Layer 7 of a small transformer language model trained on English Wikipedia (12 layers, counted from 0, width 96). Numbers have three digits each and are written without spaces.
A neuron adds its activation times its output weights to the MLP's output. To switch it off is to set its activation to zero at one token and run the rest of the model.

Output weights of the MLP neurons that the questions are about. A number n stands for (n - 500) times 0.00044.
n36: 439260572426385465584342331580444529534813402599251601438576619443591515427600492507361616285472600348734455642487636604676595560478419507450442426647473712440778446482328449404439527536392341454451497629264462550603438484500649393372490559429582533517356595685275487568563513734608646457
n65: 606591379703461387570781476486443648491482370609525241520576273404315413420411361496351637571437697474382428250522668330457435427552602664429544496577570702651320456585458571563573354508464272350512512315760226489492425750549504884612314340655438435662594609622475419347589398385580356607
n83: 509482613399437448631394370539627558438685449549627515488517580463592495689310520666460506428391654323356589466316512562464611533362571539508480485602225339545513439451359353597539512569588491605552527318512508544553523402574372340520358568281581518426434723497484574519343512608494628686
n85: 353271574553814436418508559487532776604517543481543341481442371435692516603416285461430423364715476451291564258431650355593413524697656547615652645477438400388467438544405603689232555415362643566700359550450652523538657517542435463229489637534535486659482507304423536670273553596297519461
n110: 426541729679555447404471560558633568463606480661409694586380541624641424367556635405691430455470609482635640271465356562386286607336512512461605562553184508419633393415377671343330548322387465596599339438496401720752369602722428534545582507487574373507294300410562449635489696181515530345
n133: 578413666848543615461605674567546444613559496260527657400468575826456370559451324532779556569348050504565531833419720487476207265626429361530492551420486695349558773729435379569375349562412553369558491839487488437603570504273304309434513582485392450432554412513595267531473744383359412311
n138: 488371567540656413569622341551430425411557479566596440609489516685587565401354596556409605453365461475350518518330479428314299570464588347422385713443490350513647397453550619485584503589509395612398565359392393662524636577512562627455412548317564554486670549588393480601548478452414675483
n150: 480360441728605598473421623530552668452387521409370336366632606583441567467494425471513534622507345452547455450417587236556234497644525599597573527462588339337546560739500666661506531308351558527587208443520650500500542401437380373294414565630582434497422380526678493543409670766545309569
n152: 473512496337418528504211362381489550496832426496293488279627543361693538390426694696660375559524608192563488324655480373405488609272731592469423442616487558715452635470483574441621665504424686659432654504469385379378332664516340468629587507582660408362541660693128458536625635334528356397
n254: 396469500576787647219550637430305631527416525439231671335374458558614478662329439259368656371426374421526330456408699455542392587376468440642696534332555401488372581594590410823464626560369560598632437471436551595504629430539413504381458386411464466633677516631591503582403600580557443514
n261: 320480575496434468025781551636583492663388493363293581472424601413476650371559556454418262586634645344592648529544408458590585659563415622711452380399417525620430610419517629405613626271053627482577425414511615557590765554472435366461425589573316527427267478591475431536226530624772608439
n280: 311468564568556461496472579563476544287511413393513590411605720591632405393583462460470660327456470581359420566539311673238468590420552466377503398513437477470570312377554459462468692732298374436516592338558422600402419577448474570676702631595576561549590494540428663534684355466494538558
n289: 571458450485589427554323474447453462409540414556456418558366603525592715640512504716344657407419341518572595423279464478299298506536606528455452661451356335346697542441462625286548552562474439540444630359556355427560396356517545617500662555306634607582515378712386632555579574458415497659
n290: 476387558453456447442602310270558655697216536417428610504474680562677585368527571363367672464633523660628435391338431378403570615564612397674447516619545601514370325647436784464466480508317397545619516391453566529650831234434448629139347220458550453704358292701605480475525296587651643691
n345: 474474716493645546655281236370251460422774463778504555609448669467585590674450578408372586343568596450576519621451446334459558517349500315380764496546341197405747552626355414470458751478382603724384375272478390442500439346477570632467395568500637453555633538446570463626500705492355641402
n358: 358414649360524554263320680680547395580607821420375540467417511288300630433423352613392208626504268461670438538588429444531487523511462587489473380692509607528723314690661455525230761360624512477416574248706466415878488693194730385616480578594547480468407413465483348507462684358616479540

Each question names a token from some text and the token that comes next. It shows the activations a of the neurons there, in the order above. A number n stands for (n - 500) times 0.0052.

Then comes g, the gradient of the next token's log-probability with respect to the MLP's output, scaled to length 1. A neuron's effect is roughly proportional to its activation times (output weights . g). A number n stands for (n - 500) times 0.00086.

" including", then " over"
a: 527522468698586480481581471513583477490479469478
g: 470541636474513532402466580474245631537422449526487526552258820513385815233507462402282460638582377660496417498590440448365644579593540450449480393492612354732541540620332391643387494571460331325679556311540483584490401502639476660516424478668496389594205366591480722448425530607483521670
Switching off which neuron hurts the next token most? n261

" was", then " developed"
a: 467663544745470477467606469477469636548485468481
g: 507540347524624520587611478384444494564463601543491587588595342715505552381706473462562489592650444355405438431489463423613463463662426481305616632598505276415292526427278489646694284520346459524601621460536461339554617374376609603393581711508214772520567401724333371429572528190509519699
Which two neurons, each switched off alone, lower its probability most, in order? n65, n85

" a", then " "
a: 548550484580780468512711476494506481491468468510
g: 516470237492632404504466631510448393260554576544376282664403513488604612597321657296546578527476687377540566531469666291585445401567498316426549340692437577529534472409698602431722624483652440604499565391703343480653360387466474369554443508616491384786653412335519353449215468593579570648
Switching off which neuron hurts the next token most? n150

" of", then " interest"
a: 472497468606588470473634483525467480593471496495
g: 441505617444570577457545476451191364278417535407520512535665426599621530431567263397399669531392484454414377433463568412488458371654548528312565424527680535615636377608668229739527442512389477514483755662499383710563583479610552652462410377465440689674438570272639406669622388456575193566
Which neuron, switched off, raises the next token's probability most? n110

" In", then "quir"
a: 494498675660470486467640534494473524785468496483
g: 512644552433511703536528506694381524412518452486613408514565493574600450388585519435388504356372362661524558651359502491531246450617438500337462609551439217658251475674442454612587419584639332821514718580206186556747576441542519550687451379584523594416447406497656493447384458318561435518
Switching off which neuron hurts the next token most? n289

" an", then " el"
a: 489628468624585468685732470496536474500547492472
g: 221548503468600444620454645504536210275366410375380362538628657709406558339494319490544733560547446618347675511379434591640634612571469549525546683562455659447589421551495696320362665425243307549509517627486579317439464551333522553276408543725466585600410408466480635684481414589566482466
Switching off which neuron hurts the next token most? n150

".", then "\""
a: 671470627649519541629500493511496475598468545485
g: 510571413543546493467480579364545484381465623550634481511565677661454432429433522443621331733210658650465514485360534255468224351315552283646268267448458660538472586422602637453564376617501602393532680513660588335526568348450601353523512698347607575572636565511530606433616331303408619679
Switching off which neuron hurts the next token most? n138

" major", then " articles"
a: 491611620473474470472490689477670479467514474472
g: 431482413527561536266542535237378665454616477464403422503353577512656507467354412402224416544634467580460559417481481351445466751369419602433508367589544369560605664559500273754607600414538501585696559409538629653488515659542499302243683418378648587826491464641327549509307674430475540535
Which two neurons, each switched off alone, lower its probability most, in order? n261, n152

" for", then " her"
a: 501594543617552497551688475480483491622469543471
g: 610557532435556354574495547252621675301626406627475360374507542793483461598587436457252464410351406685535754419635465589688500497290462599474646618508472510413665801531480567616496603346589515541369483452525396394314537393553469552442447326444685439370543645614545394472607391532556186287
Which two neurons, each switched off alone, lower its probability most, in order? n150, n289

"ve", then " Special"
a: 483468471617486509713692484470560659504469718477
g: 475546515621606520325303328439458217672537346498399563364532422456421589788291485584356608695700597399696566529419470669487577382607325565558483550417490659455482456618551655640476550273702460424628515194485428574484306451561497326455425437407664384586289668521643443601553579488623378563
Switching off which neuron hurts the next token most? n150

" suburb", then "."
a: 592571694567468499467475756635507583601470599490
g: 613387337528426427439533559526493499651669547499222549598550347375516537528379352755409408506692649511668416666768522599354347523173790491456560467425283616522544566530683526579511341431454502350399530788596534524461501579302379463447476645380517505647294637483368482502329632511488492434
Which two neurons, each switched off alone, lower its probability most, in order? n152, n36

" of", then " aid"
a: 468580487481479474470470472467485700520473477472
g: 549528547573428542507301500443319402472508636399598460375657572476502390473474356347686571466384633321347612601525570661553394471641539507327344422790406611593379263666494305626480556530281538305407710507656427546658342547480621471582469387779486726727567386541510448685518355332518422459
Which two neurons, each switched off alone, lower its probability most, in order? n280, n65

"ized", then " Report"
a: 774499592639474470469752488467468520665467524471
g: 411613477451463514408333319537357452587603672490770356484538307411512357467499311442615405495316428456772516628506342614650382547702464521706423560565703462302624455634549561762490568344444491760568692541406265596505544511353521408625563293304568521611376383560597472645426535406380445475
Switching off which neuron hurts the next token most? n150

",", then " and"
a: 539473468692475671546536484523487477521487470494
g: 477407483548541579526638464594434489562555443650415460436548564837372589619336348467832300610341652468518459375642461453485294480390438482432320575639450683430434671623303658760617399392657615507401522384383561428497535447424510585463471440609539419540420456529474359381929340496366397470
Which neuron, switched off, raises the next token's probability most? n85

" been", then " er"
a: 472646467797468481478706473469496473477467469470
g: 497427594764602541554521516461456595305303415633615412737530614578527477277573457412606449559528466286475615541499628405244482506558255499486473394537679363619439445561203341595614508521645251481514713698357504402648453633435503560565248334628474503367671436492566674498322553619529573384
Which two neurons, each switched off alone, lower its probability most, in order? n65, n150

",", then " 2018"
a: 551538574741477544471482543486608468478468469467
g: 452700686365395482413643427505533592434450468557494486596571722380531579568526512464330487406593671418628790423687434600489406574488326415428561515372415769443470321499466574453646647487476579497502563428753472394533530160459328336439346427750551239404614491591571555377511332404750541338
Switching off which neuron hurts the next token most? n261

" in", then " 1972"
a: 658480475742622481469783469562468467473468471471
g: 550436569340382343627520496712550260322559363484406552425356478510543447537374319358477442542337380643629302585797528395455709384612504404323794549535605567379466540660462281545283366433588397575486402650404456589492584347529603608563641550413609532587546517814515456769510526406574479548
Switching off which neuron hurts the next token most? n36

" Bay", then " also"
a: 469491517641470488493469468475501495717475475499
g: 383472483500504303594351501575509795577657497517184723468346460541315419605549621381363333635565377431595536675575315587453551444433623701392435587428317581474560497697579546569585300433484535358312472490370365481684340633535419711479730615410501496674441450483306509355526452519501651707
Switching off which neuron hurts the next token most? n289

" cover", then "age"
a: 617471479521707468479509467568477467477469472476
g: 472440537368467374652709567629393320283515368309644418793377371564608301512502627414253606455629645370563315369603429529350517586785666382578586548515450252476471286604485506548379479334573461403518497573415531433501634525728465492613399485470601540270585450546629575725556447579662512520
Which neuron, switched off, raises the next token's probability most? n36

" deep", then " water"
a: 518467691544494473573507716472684468576471576473
g: 530618397495388571390562470379587504478501295490246506444532602430473712230407624609526431618476419702572436611542631376504582231254483460244534378451415589720457701615482541680425592494474557277518706642424507553418497636284522655344520555581492423629428475398299587772466680630456500451
Which two neurons, each switched off alone, lower its probability most, in order? n152, n261

" sc", then "anda"
a: 474469478522642473567653489471468478493478468480
g: 419547371388712555506359471639371316505486455534455439721364561650324424443415560403588545776509500507429429447501493771356563678546244649595623452571481747379715343527385587630440651410539567337661412638542427735591415415496507442612308579498520298541711347440268491319430478457484563474
Switching off which neuron hurts the next token most? n110

" Low", then "e"
a: 468503468504487515705469469480471482515488467476
g: 328571352706534299434338717409542302389725611362463426550511525543789394613447613327572670641519635552544472548571621544524313683820538264471352371484519629446501420573564388332455375349608507536428646669553443499441671607451526535566296391503597474268360411540359627446511546379468583474
Switching off which neuron hurts the next token most? n138

" to", then " prevent"
a: 475651514503526583550586480688470473478469481482
g: 561548587666324629540517579419479440609440674446389387521421655629404455426666567606698461548405577468498318481538305693697319519711526677196508498684537246525505442467440426430634287591359479421512600334515326577539318625431651624550437533518264436702437307461655399458583386356598679491
Which neuron, switched off, raises the next token's probability most? n254

"ation", then " from"
a: 638505513656476730470573471470468916716494952475
g: 404539640306627396557359473570513441424384468422671700574305684511487675606459610414476607423178614535377645500380597437471455518484503550335574516652543625499558458379568378631457640463435545499370221281565555496514451590451513529455571541811787198543423565557270490646635271569535380492
Which neuron, switched off, raises the next token's probability most? n133

" throw", then "ing"
a: 515467473568738470534488479796481473469481467478
g: 591506399461626604549566433390499563504658457567417599333467492376534484649585471458404522373376405669454651468491655448451290498617530446430521514559304488692464550452418550684652587582493623577448372524510153721457622283575611408551336430542622392071539600805489550489615387409687411267
Switching off which neuron hurts the next token most? n254

" West", then ":"
a: 479499491532512468699488479484494467522472532493
g: 647433454544517373388518444348620625583585415409502619390430364350767488293449583549418548530729315439719482545725580476558622624567575855408519473533599606474539287433435422402365590442616581363601384524318613430529474582367385728373749488427614477494395520547232444413301536470403698402
Which neuron, switched off, raises the next token's probability most? n138

" of", then " local"
a: 481544623581517529478507468602479643673528582473
g: 440347500308435589380517675326451748747621454478397608291558447222449519336677411573481653527377661398531356340763534476562516326565548702436679368455590700602455498361487532485636685463524667552558444481422389479526502671529453492463549451282489618389657559210446492717501462566432406372
Which neuron, switched off, raises the next token's probability most? n289

" Post", then " for"
a: 552534662671470485500585606470468500571484621475
g: 429592443370637471555526471492251631508641461540530652388535553471316633610527472517493433629555664522287603533703492475512508469169493613558470565497305582526542323462584352566548609524513389367454541350749666525446416502459540351102636562521606580535431680513332697481596439683445163343
Switching off which neuron hurts the next token most? n83

"put", then " was"
a: 481492484498506546473477480534482472467467467730
g: 607297377460440305455316510656488548558351578483372507362327593586412364395580508540435430648319323498718606442454444501482528381501742544661419417489519524569413585769681614506442534681581330452660582502498693309398438576240643369380631721443628345676440544487576520322510500314709621567
Switching off which neuron hurts the next token most? n358

" book", then " together"
a: 741564640582472469499663517493471571529496498470
g: 454577461321360370715604514440298524372523416470578706465537455605350628616567455461538387674385531610178500479521435653574598425348809500456332650536325679601730270433345575345402369495394413432318473428442546639521503567483521596433392643625623603654364625519509497500465394664595353735
Switching off which neuron hurts the next token most? n36

" of", then " Defense"
a: 486486700549495469468635474472472469695679587477
g: 586590638535535418512355350637474455482559556481753427629643445602608670436596428623619400524474426323695359544503676426521389296749453511420253462620635374656310582584541396552320356480408338544672560421354490540504421349428597592429470381358658520580434125514553570421563499523694323722
Switching off which neuron hurts the next token most? n290

"er", then " Prize"
a: 490564468717488490573476477469560475589477545469
g: 525536686349678428516428445412324357377467579430661381401493433509634464509503444329398754521663552467459455621415672425559659516592333660479580653397657517353629208406539573319723459332542506766577628652637649483253571618593617538403629333534492362494445594470302479489528395323546308408
Switching off which neuron hurts the next token most? n85

" Ap", then "arth"
a: 467497471479805469487493492861480481520468469508
g: 459485530505421575404360269505625672694464381391380660543465581461309372518716709593527516350583573463466487526683271686311546339453671453679565642715676410629338571690438624464541461413505336539395378324451467160604436574584463386444371610445355619536600426566652436694467433498578384480
Switching off which neuron hurts the next token most? n110

" government", then "'"
a: 534536682564469468480599573472603467521468478472
g: 680724363444547404686494333417659379558511592825624587599623408362373457643474517639508479618310525395450656529484412493594372520706420417480271755491436458345473412643589505519618303393542628574427478638367416535387596349500408541701596415211385480480591672434498216527511402557372470600
Switching off which neuron hurts the next token most? n83

"Pri", then "ze"
a: 480502468467502468473627495473488468483699488493
g: 387555337215564297689777514365619399370606491576566476590550526296660427511499496752363480431385485550381669410356507334499396473501582311494689504618520397632419430468515621476703373579487496406442540737633596758600673535263571631448511461478568220326427586490478338580451458504657459532
Switching off which neuron hurts the next token most? n290

" ru", then "til"
a: 539471470468501472475470471473651467468468468473
g: 425459501453437611559452430564678411261331483433559561233639456210440397530531377465627643505674392583558613581752565377459544702544357504573590542329483233452509551302480416505611585546466719570639680441605513529483587619374625321267421415556222561715471581564525584502607322429552627337
Switching off which neuron hurts the next token most? n261

" Patri", then "cia"
a: 492501471565492475487662494471476470472671474472
g: 445094887455486573634521466524459419559355393553473569602523418671497698446490385475334385483599447460464561583504559514379790334457503501389602493559543526472505406581447500410454372555762427251394377630434531570566425401487395599511470595638431520788650410561446290539574269687507417708
Switching off which neuron hurts the next token most? n290

"iya", then "ne"
a: 481472639479476556877626468505482502527478497475
g: 567514556756456481453420569700700284537339516462483476677688408590557408499198464646509524499543602395374597280457555414418472430350250626454392366265572420178545608409417476561446360569648658354369576513410667443327657501589631604496654575540486694434579605552626395680566370492428557586
Switching off which neuron hurts the next token most? n138

" the", then " har"
a: 469547479714662494473470474555873469469550468486
g: 571511610682606507547619449464343805459456635444370535474488371624220523230604278452517268593647485432557551374579563522440608339699466422394534432634508445543416493638432324452576435450462365409636604261550584432736581780396355513453471510443513730710455353547494621467585338355679459504
Switching off which neuron hurts the next token most? n261

"s", then " of"
a: 503560536689468513500599470470467467690476483489
g: 470619636490748587487615437564468512557475528446533673234542518309537354464445696509411693563283484581489657573336308457260331305579300496718630460506138512477586590508841559511534596404413453520552488433754363521406423588541532483428670420508322471704501556428441559481608472390542488413
Switching off which neuron hurts the next token most? n289